Layer 10 of a small transformer language model trained on English Wikipedia (18 layers, counted from 0, width 128). Numbers have three digits each and are written without spaces.
Take only the direct path to the model's output, skipping the later layers: a vector added to the residual stream pushes a token's score in proportion to its dot product with that token's output vector.

Output vectors of the tokens that the questions are about. A number n stands for (n - 500) times 0.0033.
"titled ": 421310464678548374255349356384443436405570616336603609639541610503565418560434537575478503432362266490550248544483612428537344485273578242582462617250597527613343435446497205364698278565677515470512185360329261335361530448416457469477299554597621341412651616395396432502364597445541513411715524656541724467593543472438377500494495313314530399549675420283629633727304454340434339590524
"ise ": 489587540651336318556551591455333439749475568701611665658577646387561692594540576362560591568500471341548437361567497525500460478512511458491644497461649503411534468689606427361544580465564639517543323432228510363552522583452644376481520565625506468382550522583369483501305348598720507334528466406508579569531654611590472447517583383679647678436515534557624622630443606347520625278576
"om ": 547488355410360503261510325520312613417621428564492647517578441511510702455428378341375500613583454430554318421316464620416575434433576532396672452281545550569585574728621369434598433605539461511468346601365534482429579363531477423405491485523624519389657591425393456471529503394571560338573510394502715574372554442339468478439645484567414626647517494506510745627468477454481520395398
"31": 599420475697581426440492394574583454446673526536456598695547516437475484516390524345679500361480500554546486526503601363479582459476254579406500580578538497518374480523529505533547606575490505517328618433408361479456478395489416485566480558645549491428568586488539385542521589277557548582504403553481517361500473449643528530418491584556444596510525390523728528583455502545504541448392
"lands": 511577485549497349398496472497465522438599530453465536575571507574544521450454545507444459439513626590437422472444412590447451670312604347400516461637484681428352382530640450523453452500633500717473615647476366503471604481476372638510477638476386535208485448710288678513682415319675544316584674547595474360407458633635699335460508538462450333772482288467626322668526527493576437340442
"release": 398445458773330346452371563571473552562680495500489575491539795403458439550271674454726489520324316589742370717309492450491488564218491292348704603540631679421329326374589595381548420751852385593534455363404371394328504625474288475354537577591703559492793624545553510564447497266355752310497720456569615406599334387554539398441552470659397552456793445387448630855362315330433530495533
"e ": 553618505528514566503526550392517440654481416534606462418565325358375535532562408443430409674539319444484525489559478526594558309374432594569613364429528638605418574710589471429403336497540494565420452442385423688434413407495402467460419465567506578416431366465395573470611465550413388525620449505467459506313369588557571367471445384631632677463350371589715522323577521448398581419551
"oll": 553590414611572477477664538458377604478626467612462610428586564583679495563567494518480420571571340486399414505444492640466425620479515601338477507551500634398619379479560427480497629431455713515424386492381525443351366532455430546452448538569566546471459538497409561494535470439632526384480568479454667640423593472484300428681631479512413453398625319386581551521191542460727457440487
"miss": 471591447590491461460393506413382521708694618492361606667500522603444622417527659528596581385381351538558471675383468407500554541442500420606534653515500536533579534586617371450541491452515607620546493454449532580309529713593351460586539641669352350479509630536383308563453481346471688474484488481530644437528439612554537445571481465272456427550603581393547606532488251615503461395601
"= ": 476527635539423479558488566523559447435389571392681566607525626385641517780632657258687322589570403379547329729340626380293577475561504637698571450234420390441428468443581576615458359372609510569400688415373521562403634430493486510550406432534531451504703360478456460543614618495637669411446619409530428372444743474804554494306573447578491731486416725286727470617577483342410339394423
"elected ": 504477500592440626429438667509517483337638615630571764710518711432410535701510686313674426524279435405529450490470463504559261667339342562630410458341344587681555318599534253400556446607688672533433447257463392402517513596497471628636586558510516454510539264458407468496634514471694480495527606491547586536512538433403539403510474352423512387700452472588709736702273548537494337488521
"ties ": 569704407510710414417371671453547331515632396558509713612566608471697479309445653490467589475467646361624534536587435408448390345188445228627544392437686419542600503423622504362434456457625531533366613520520484415564516703570320497605510569461485540452433777471548541523589437505511646333470460543583404555456506506403545420519512405338417391557384450516517652527386352609522601421583
"ory ": 612581636673500554459480448528440595679512563555551574633594445346710565420632516541542372554370446388464564657283453453523433479544344451570532595479521595552560449514548355468659287527370611482556406489500339399600541418478645401455330389500563557497361689503342359475599601491428448373438685541472418390563534543451546454474680462669330659506551465478525438697364441519390497276667
"os ": 511526477452606507520427553464494461469531549457489672495598479434587430414667450485305540584472381427588454514492408636459556665503460438619584585561483368538441489560515411562477593411439498522462406563446559457498544589521554423589530509437410464468588590399554481475530522496398560279522552439496663672342500475498604413502674442436334692426375401551335547347609417407461481456609
"along ": 363392488525646554567428461584458487446480533454624658494512557428433474523375519529441454495397520693460272454519694497475521505330561385589502451558480555516471564600406203554479412541623562540518361533426424451544500570474524423607552505469488355426537611565426448549553387441584559452488439373585552473542547461420551359515493516395560590535498633311681474568353543530509548560521
"ib": 482547608698368562554503555453480398649686598626449392434544439495546599494542436542487456500573396422419410443441609333574503556371453613522547512341548556586414423508521302589431495444661500543480521351448532280557503442482626437421569412559636473522578632486554475467587402504546494262616548490487423372512429630562474365538684561550588367408581514464661752444388584529578497522571
"whom ": 516614446521703486312489399713551448377660666842671819490525576422282545616320480505632483467275352540487486608257509257397418407523510418500449392528158403389319428754548362310647327338579472683573299704288387660538351382522482618652183446522609611510655635809348807521504613234403953458496668367636423244203557500572622357517651147485537384755438351119600754765534487459438264494683
"few ": 600617694583433363507224584472648534602544824465294593761514516423562361385395565409372331386535274571507689402280485364251465433278364523547465567421314496558322490525561385575680358534342674690398491517413307449373526467486421446892550554454522486285460627570464562575414534204480640389548706428553554353397652401704406426583471382318553429545675233551548468615504206459533546239589
"premi": 489361484579445513473354602576593529532490485521628456660508673557494472695345447428527419684364407522568526594536442614317429684195571266330405604497500618534456421491572456435551542615513609488558614349467379456364623607278444497549413654599567333324614622466488399505317679300588542486513342461589707370575466417585644436531555328371376539592648445408336642748405408277414525367521
"ife ": 511584553776408510500397503442283396490372357659406600458610556570512667593675485344536386535547339497552568417290408375568479596432387482447445476417544529664503506523401445435653565559593602598525356277465486440581589715468563488430338629487477588370701483617572527481398489415721552332564380522519581513460636525590696384434732422447661753476627354266821559699489230481397526422281
"ones": 373803426463625416477401666489293296596572573451486573655550570572679729500407727442500545444348484463550515592486433563367471681413402413441621442602387686663369338526490451609566469609494500522410413520446559515251411492503479447497519553529500387525560577646412551501441428347419345139619520571536462551478491368625488319461548627547505561497599608377328659443506512483435632363539
"O ": 650372515613561626557432511550593532615719465350653639494531485450432495570475512494563545511500445560640335508318695351268439409593491488546525579321455497609390429705463537624555328576443577562492393413560397539351489589462622456391342435436566540555587466430395479500346489441449513376431557463489539537421515603503381493498678515521493460503411394469685544457348513562588413526404
"ss": 520567583464541351621493436539513512529447684608514627537590584442567494625562403295563464660415360416503403428497453453364389515367500626573568519660343587506384514597587517492461596451587527569322612481525208477424786430525396733430463563528442544335573477546340448466429478325462724345553383511491614427299590486572538549571612494335458464473540373509359426426444585330344614331634
"que": 510368336377607433563320577559371431582479678639453463716538578386505586680550686452489605421308537526520577456563425500473285488418408569590518551512625556544229345583641401424506587505560414623509585360559648582543413427522509541473386561717547412589397607441623586518448570315497482281544529522545741332452500558491700475542352308301471392512366497472490612470591466372389592460566
"ible ": 668509567587431534364337547551388482603731647567594560626622605514461630469453447487625275479532330430317470523383590298587381527216274662423563519390482462569544393491513314566548433569694479495471356331441430349401696437489622492463478407560441547559606535625471429477566503411440387487490577494533488355457497564494591428469547523677500335338667481481614742452437466566540405315539
"Journ": 620534539577472381474398491326319529549512571585613693582519610485607509701533510346657383615247632663584306534444657417405595494293535400511561647417230507523509589464414612471614424512687500644420349515465395512500389508450488609600497442678580448464540586598427330522539616570574548420745507555575523391564584532564521440601619445556321645449491463480463681683533368248517367584514
"length ": 452371593662405471507447458286395464622588581470746574733522593453661503443437484496521355507338496399822588580504798362405385486398563572374458640431550656663503286572604467571593375595461373430567557350503468413357611497467472490587301341459503493405629580622510667545459390228578517388477515464581588458547679359719673456489523577575620742370609470444596671769519395555566323027549
"scrip": 526509370536395428552408355561433542615428753418449445487525532571659379591562500553524369425497367533573585529421661339533528476310558352468465503318453555488394457500603466428453260694577608434472523484442491529373568590414437575407381700635390448300373574653622561511364547214500528228659509614519503399450447351445420498509535439357508326437686462463583604733512413390510427564516
"pers": 401604514467544359470395575268505771558680756577465506447523522434556523520482532413625432539444289487489564557372497433500448635299383456685681408360585605423354321565583460548448518567530558466602477473533449685397482515658474693506500534663624511536442443656367559524444515452511607351617572448628667306461377514400554407546427430441372518410604519494427410540429469542586345425546
"his ": 467602465591296640518564477521605341385516445482458602448490625485597400478384579583465364497369403649341500780416399209365330428597280318390533491460484493445621357509517578340512661494484513348431425454442321600577733397435478518510375468453647358426494538707418423480666401413455677422450413418619507516299584506459538405585474180431535608450484497300465484751435422644584519662674

Each question shows what one neuron of this layer's MLP adds at an activation of 1. A number n stands for (n - 500) times 0.0018.

n86: 431419553457418442492546597584480537647556429611498555617492492475600448493525601623489580455477397459544568542653366558582399572609355481469592572516551433687444412346539544515572384519571656543413512533423433446428646523387438410482540575593480595590465403332531660497505455534668411415502522431559497544607474344647529490497521397241481551543288383412576471503519432603476352381672
Which of these tokens does it push up most? "elected "

n41: 390574560668371370533359553401638419585348505533420582549668511523548441398542483582572545505513604556408467210461418483526476511443413506647347487405288289516395360604448433537430394452622508555385646355497492411683453555533535468476494520426620403497390510544561437487592360584492443441444631616395537403585650511640573500516570542523587476563503505375644429383472495538430518583525
Which of these tokens does it push up most? "ib"

n179: 613454542487571587374500433286540624456526589543597576545529480383448465435586423458454511597418539456730530553438498549513490498532466601370469423669505503418443448359513430654397489728424377472341371554514443410472454446539505488593565477555408435592537522408517380582385502479458560681474568648517309555566454488648628473422659594471505453471625447429466492465519369641593521485542
Which two tokens does it push up most, strongest first? "length ", "31"

n234: 425534507541453464564495510505444635443528629526446500418544418535694505618599518401538435495507423488498679391420366443616438532614486569592443594436390592327511526597443651488509461399464510530361560518486584668520416596638566527452525573460509595709428540542395570506575529472580540586561479448669508453556417439405488354461349557516614459553291394547348418493472525412596560558380
Which of these tokens does it push up most? "pers"

n116: 521520464484487628658640583433312447460664554548458563720571493459588629388371437442461415451455564388510546564369448520417495566540473429510529476600412529621569507537513666397408568550535640422503557532564517611454473582504560538549573486620469465497498451490709391329401546495537439544505469391407540588455516450665426315520508587341227517468508549559473647442521342523554574518468
Which two tokens does it push up most, strongest first? "ones", "miss"

n182: 420537418497538406655452391651477327465584445330370533427354582582373457366532339665614423497650599428576467584557375430500400438580587494568591580419515624451466451500581526623492560477566483613551543748404605572411692671502529548484544603531556614412497555588602487419526446602460477500605379410475383602367480610538627569449401509434428460424405410644455295468412416547518464461528
Which of these tokens does it push down most? "elected "

n229: 483505519544498419570533417448478488507493486705451623523538502618454430537441450279570521642493634562462561521558537406549411595621532476524471480606629517533452511515523385456379714371514359567509496519541509549507400541461562297448510513460553513424550482439502415472671457549427489526458629536529515639532536544313463299549549557455550614500384488406490479590663554376539566431544
Which two tokens does it push up most, strongest first? "ise ", "os "

n251: 422385583577417672575500557595477421650585670553530473539779474630441526405561367528502536516571410502534592478617476459591469457492413632578491507435433480539708439480546580562518490527582328507426480517484523741493509474454431559577475446602355507390493560510521383425413467566375422597434509427467579417540548600566611490596588413656531495463592580440520442493612582488429417525550
Which two tokens does it push up most, strongest first? "ible ", "e "

n298: 468401479457518631505588551474394567543505332443580570429287571651417469531513505492511491573492465686571393531507409512574547495505480497468448473492401527347657522403529347462517541345390516440526435484495448362404611467570402508454698609512441490428447528326490353397342559473560599534493510611539393441367472433460297385762479526528421492465581283448592434462415631497642407447618
Which of these tokens does it push up most? "oll"

n104: 631510552610625442584467502439462487406415475574529469553570431605410538637352586525466547607495458357436353541464409444354510515585567513500580432497535524505500538516548573522531353451438479472483349486507567526495586603524468363434422420514588542518480587288545498458537693483416404448417535623633481412661463547566356534450632492570346530559315599637608286366366477485579434580578
Which three tokens does it push up most, strongest first? "O ", "ory ", "= "

n230: 567582512334592542464525433456534460475415566552559452648426535586417435452462460509495356350460641438452475509366475413505525536355431589511589578505544493410631474547409391402424476449620434473446460539416463442545434434573509471513586405545430548590463437562496557508449576624408625527504511474505397624391465632484570564482520542671414498489498550334521466600388659491429489500631
Which three tokens does it push up most, strongest first? "whom ", "ible ", "ory "

n168: 510624594492383531532573633423581393477461532388559343340190624470465329498392609478576513427636497729352594480519387518443542331544488472525604474381498554592493365526453479592441510466447477388417477524573486384419531433451590590524452516451442538550447502448546637612546531574515406613551417507382575398604496485418436533544554560523475445301510381419503557471521584483473320578487
Which two tokens does it push up most, strongest first? "his ", "ib"

n62: 417567488380500569516483601273632378478478505603358497561461482457604647405580524554557554393573385472633431585518481590616576681653515489489551427557502571575693522541526460492608450505482453595484500559422335505403626456394448539421660483353609386495649444607607492595430536515514482609435557548587425497500695430380516794510482663587532505400497526323373423469338413500468448433516
Which of these tokens does it push down most? "que"

n268: 637372425497563476453556556666422441447481379431323392552520495543458428539454477471444412356537547507563605483526328444565515507594466621580405536472386528460475495459517428500619402521632606505530426471512491516421691645405458571684533627538481543569645510538650495309529466594492337400434539339602621569554418439437535253522515642413587498476497473488583495498542587508541409355585
Which of these tokens does it push down most? "Journ"

n102: 580472540495517479536455404485590406598509447593548457411516479500480543522554292453601418484422386608596423380559608406425476714412601493589564505357544555553517574505775365500347437447516507485576489624400500342495618612621550408621569589455514540522574466531422507348551524529535575591374545484503445507505389571517507593545521434518458470570475406469430466455578442590615379485559
Which of these tokens does it push down most? "ones"

n103: 525622722308523565465509402558547521400580495464507545447185498433552547537458608542611626387577325458613387349455592516571488468482471456470538512472488536538441583594560591596498564479419581509394507536414460557390449346459604631575541505524481788546500473535579446650522550434555545456453472574285394612424509418459545372410361442524451493505503409460641533507430415525463648500567
Which of these tokens does it push down most? "premi"

n99: 566505582716409529632451583578465520495521460583586655637687471580551406578532393468538450364532335522552557575632445555490636465510408318407391531392546536520616495508440487424547489616517497440343486551357557552604645679439674436486495491477544454442440584605488624583478371378570507595472535552415361522583407458490597320386539552492466461568410545500497334539454547561528453490372
Which of these tokens does it push up most? "ife "

n269: 457486388607528518406522500479547498415456486611511442458351591507439486306617404528512587505577561521509465333614496504608470467510525517564522413355533522548546456510594643491428480373573468593651572569515645546470550543469637486439644337504624481550609482528569361404521500485676556528507579520513433416592496586638444368409530593612524550390452458554610460477450533576511355672466
Which two tokens does it push up most, strongest first? "ib", "= "

n56: 474520585324432490547587482693424245443411490453455494407816447478507433469495598480569413592538535513407479492520557548514662418457550338549582490681406446322458463524319398500453557570462487512599421572562431602400455349545584462583590562485500524550518535479457427515558530490718596590571502483444582561563371447435686680497398375426421613528532378521530383518639666419548560560367
Which of these tokens does it push down most? "length "

n40: 380464438561456551594408485573597457482482533492468576586285427475547587427442464532446457371402489639425429513552502420438577433539438403535424504543555552480516572609342427399529400551519477512548435474482708397424487455500524465334558575461465536520636435535457374447509444527523462373506465529477461522612536556513482291478454563414474468378509478526534371382484566493472701563373
Which two tokens does it push up most, strongest first? "along ", "ones"

n21: 445459634702690481532509534412512597617426507486474431609423459556658421493428561631530541510390711510458488587462525471619473574490582482365588533459643441528533451564599391483424608408379508569578546569603538530483404471567439595483553461446425502313649552423524481435647585481619651576586562538678401365367511451505537410485488470589532486498449438455660410434422535570372458422416
Which of these tokens does it push up most? "lands"

n70: 495586646573550430474551490307453473519605526483460608445543401403586505541513513538481389613410617503576532424537411414500503518492564505229485478363488533582453463381414545508572553439569343457619459430544443443663624541473423492302666311530419510463609334547523541434653467532514448469495687478688657350597562430553432511490588514508459533434430607458584363644561406572642485580586
Which of these tokens does it push up most? "length "

n148: 658400527575510582457399505528298386630446467629510413676447434588429505502404412404438460560505453640354601576586560511440528592423552523581413435482402490459556434456450414391517625535394549530510533547535450457547495588454460577478654516602481339295410611495594427663502521509382402473450559366394558271475594525571648490670480494479470473566637417467453584446509510416403488485401
Which of these tokens does it push up most? "premi"

n170: 422535490491486553657605343676635460454572414581460349434590363479518456508661367457585617526585391492295273555340472495670448555468309582405711611344487531684488492474492529481350471503603340444505446562536427487500447457536538459422545352500531399666583489533598591503409545490288469536536390497547413312441447448547431511445535400553500503487429566517480416703592597548520405677563
Which two tokens does it push up most, strongest first? "ib", "his "

n247: 490505537454343491606514568480558510550592564619387412574681562369479527468335513582457582583393474567520282451626462557544593615510471594644516545497592380582566428385367495558519409521358487477359438432550451583434498361530430616440485461349463462470617467522566699630418558542464498677352395381514562515452395527512441444414558446565514553502442458438428522609363389443457484475429
Which of these tokens does it push up most? "release"

n313: 503537383372506519426613476394425415424479492411511448649931414422510459455379390443539413447508686581398541508463551569333475530676672622450637329455485372430480459446390638454644590536489506525565592347490479373448505476256535551540534434440637467497489347514457559658395520536457508647469492487622564320570650478539582666544549585468622556447520544492520522365702472489378456595608
Which of these tokens does it push up most? "= "

n186: 377446514500564535619578405495560324498431611500452321392547577512441516379379468479419593629471503613563476526508647591566539349337425568423437465500417666559562522306413393534492469429613358437715331658483463641393457510445575448500549434569458565481411571513529549560515498428473485405532640475656497385636450422364616549490521408269449418569448513621519396379544598452515635564462
Which of these tokens does it push up most? "along "

n243: 527579550650420552485489464420514523552447485594483462406400593521387625448514455524566554441495508435463448416423360643495466612472512426478349528556534538340491591559502516350387706358488520420386431425484442463561455450457434456545505521437354527503505682557532529373315460468449439543470525243275596576447493437592453371412573532589509416431538621470554580587393498463552617367584
Which of these tokens does it push up most? "ise "

n319: 524479577478414485397500513463537437544517665621434633429483518525364694473487698414411577424607536469535633500495585498486463558517539495711477533544434664500417423423505384648354497463438319617490493495654487547584441508523469508485476397493542393400441622447482577836526574522588515483328473600587408526544526477441592514369594515506512549554601524571632279508517558339537698444301
Which of these tokens does it push down most? "his "

n35: 437591627706443507483371488430453586411507697484481519475311538427435505586495462425571426467524346473473512421432586531658559439549425726522599583444521418500538370459520458461495403442510651530522468580562526474593634390347451417543652475458423591460596460380427570462514648402518469411465587441438529554384428398577656497559581375526475608615566525443557582626495396345438525465515
Which of these tokens does it push down most? "ties "

n127: 446562522477548519595531492517518363479586447463407522500509611463640412480522301522500520551473509467494718625447319584419290302401625509567673444311554601362500641488417553434593556391481606531525634520655534369459619311582549516546551541586463531568513473452453549440400492340584410588482404577487556569576414314402497478586500628450631405419451419283567421315399439511500331624457
Which of these tokens does it push up most? "ties "

n113: 521567469398409536378403480374474479387468521649504575479425527428476603390403597557465537491422514532479512521487564521418486457541629483505509533443562447549440487438609542425460485635572478323534530651594616570383359599504454561554597442606335407484357465456520475588372529583366590490465562592526434445435427621425447528436466523622560520410521586638512558579421629589528576441548
Which of these tokens does it push down most? "ife "

n67: 598620519624479590594629337582494522503444518474549645530613456574525722489670376349497519552437412465458461542497481438522590440297518634470520503568427484421576432663437200693270468649630547600753455497327577514554482588424568649541503556588429688469509567512426432757571530429428457566463449620335424527465385452396672524506270623465514600532494388606437497666604585576500432294656
Which of these tokens does it push up most? "ible "

n80: 789492552539603472448383600262538437473524553436492380357410610326462538612491393188437485553468557409307374445547380433439639497601491476541475545467519376450537555449576618451625531524503485702434465417640848418462455441429471408382411416448453545488460494477540526284426616656415436567580568456321448468454601629621517562471675586592471523463506541494576594483368372476530407521401
Which two tokens does it push up most, strongest first? "= ", "Journ"

n265: 439514507489544411500498435450502576447535531504504461469567600475593402396617656358358574538455509498475481393439328551515533475552609581612565506525561476485450626391446471577439546431478442502400531502521441521572496484425549433434428510498459443513552441379439500458482616599532379406461588570444433555407543502500508583533553523421551550386449421630330502445487537450529585477596
Which two tokens does it push up most, strongest first? "os ", "ss"

n260: 511482407541407510466580627500425483541576395506518591584449537561533477540545590350459539500361500535601489586410496530465510477573498500637512526485346600576451399472464424481476429506514524581428498464442494532367541526380510399526590527534427485645398508525461504565612394457707530605465510514395493587420586450508596528585643406374465433506491475437603555459504466519510531568392
Which two tokens does it push up most, strongest first? "elected ", "miss"

n292: 498633496639371516514474609575583600629431593575531534556504453546522454449423564495457516362525474450560367581471526508473528491590548505509365400479537517467448395267604537520555444597484421359429547340635557574590484399568502641522445393502594432446628511598525468436529506363404425465515604458632427491568407443427553491544566513517472468482507560509684507561498333420459533519373
Which of these tokens does it push up most? "release"

n18: 547514573508625565622493538502493460399452299548533595473405509493461440520356512583403590423538558623554454583486531595429435474395483372478516674565421301475496626480624487326639451398550495446438477480538477470592462566487385502509450484459452520676420355407660502485677456292513477579537453486359464555469633543466553647611538487436404602396510515485530498386525395522498545431610
Which of these tokens does it push up most? "ties "

n98: 660316432599562533391468474562258305515493462568640280468752516619365450498645566586508446523400434568481503511399564495533460582452406445505441324396552544505495613616273511484541418463474503505379532555367475535556433557560445463430563443543475454533590569535379458497508539465342437428575334472625573534401413511368583582460605673568537570490426620737608605492577599422581493448434
Which of these tokens does it push down most? "few "

n187: 536472511569544341490429401464475446487525536439525505622356388466574438384453529397603576551403485493498413591571568592623502604538465544384589466557391500507459561480526311401612470435427673447472531414482618525452391377427675425444593376484459496551400371527564414623460528500555495659662576545465513464339350472602565410417514366454482647528493347522515565535440500417560547478584
Which of these tokens does it push down most? "ties "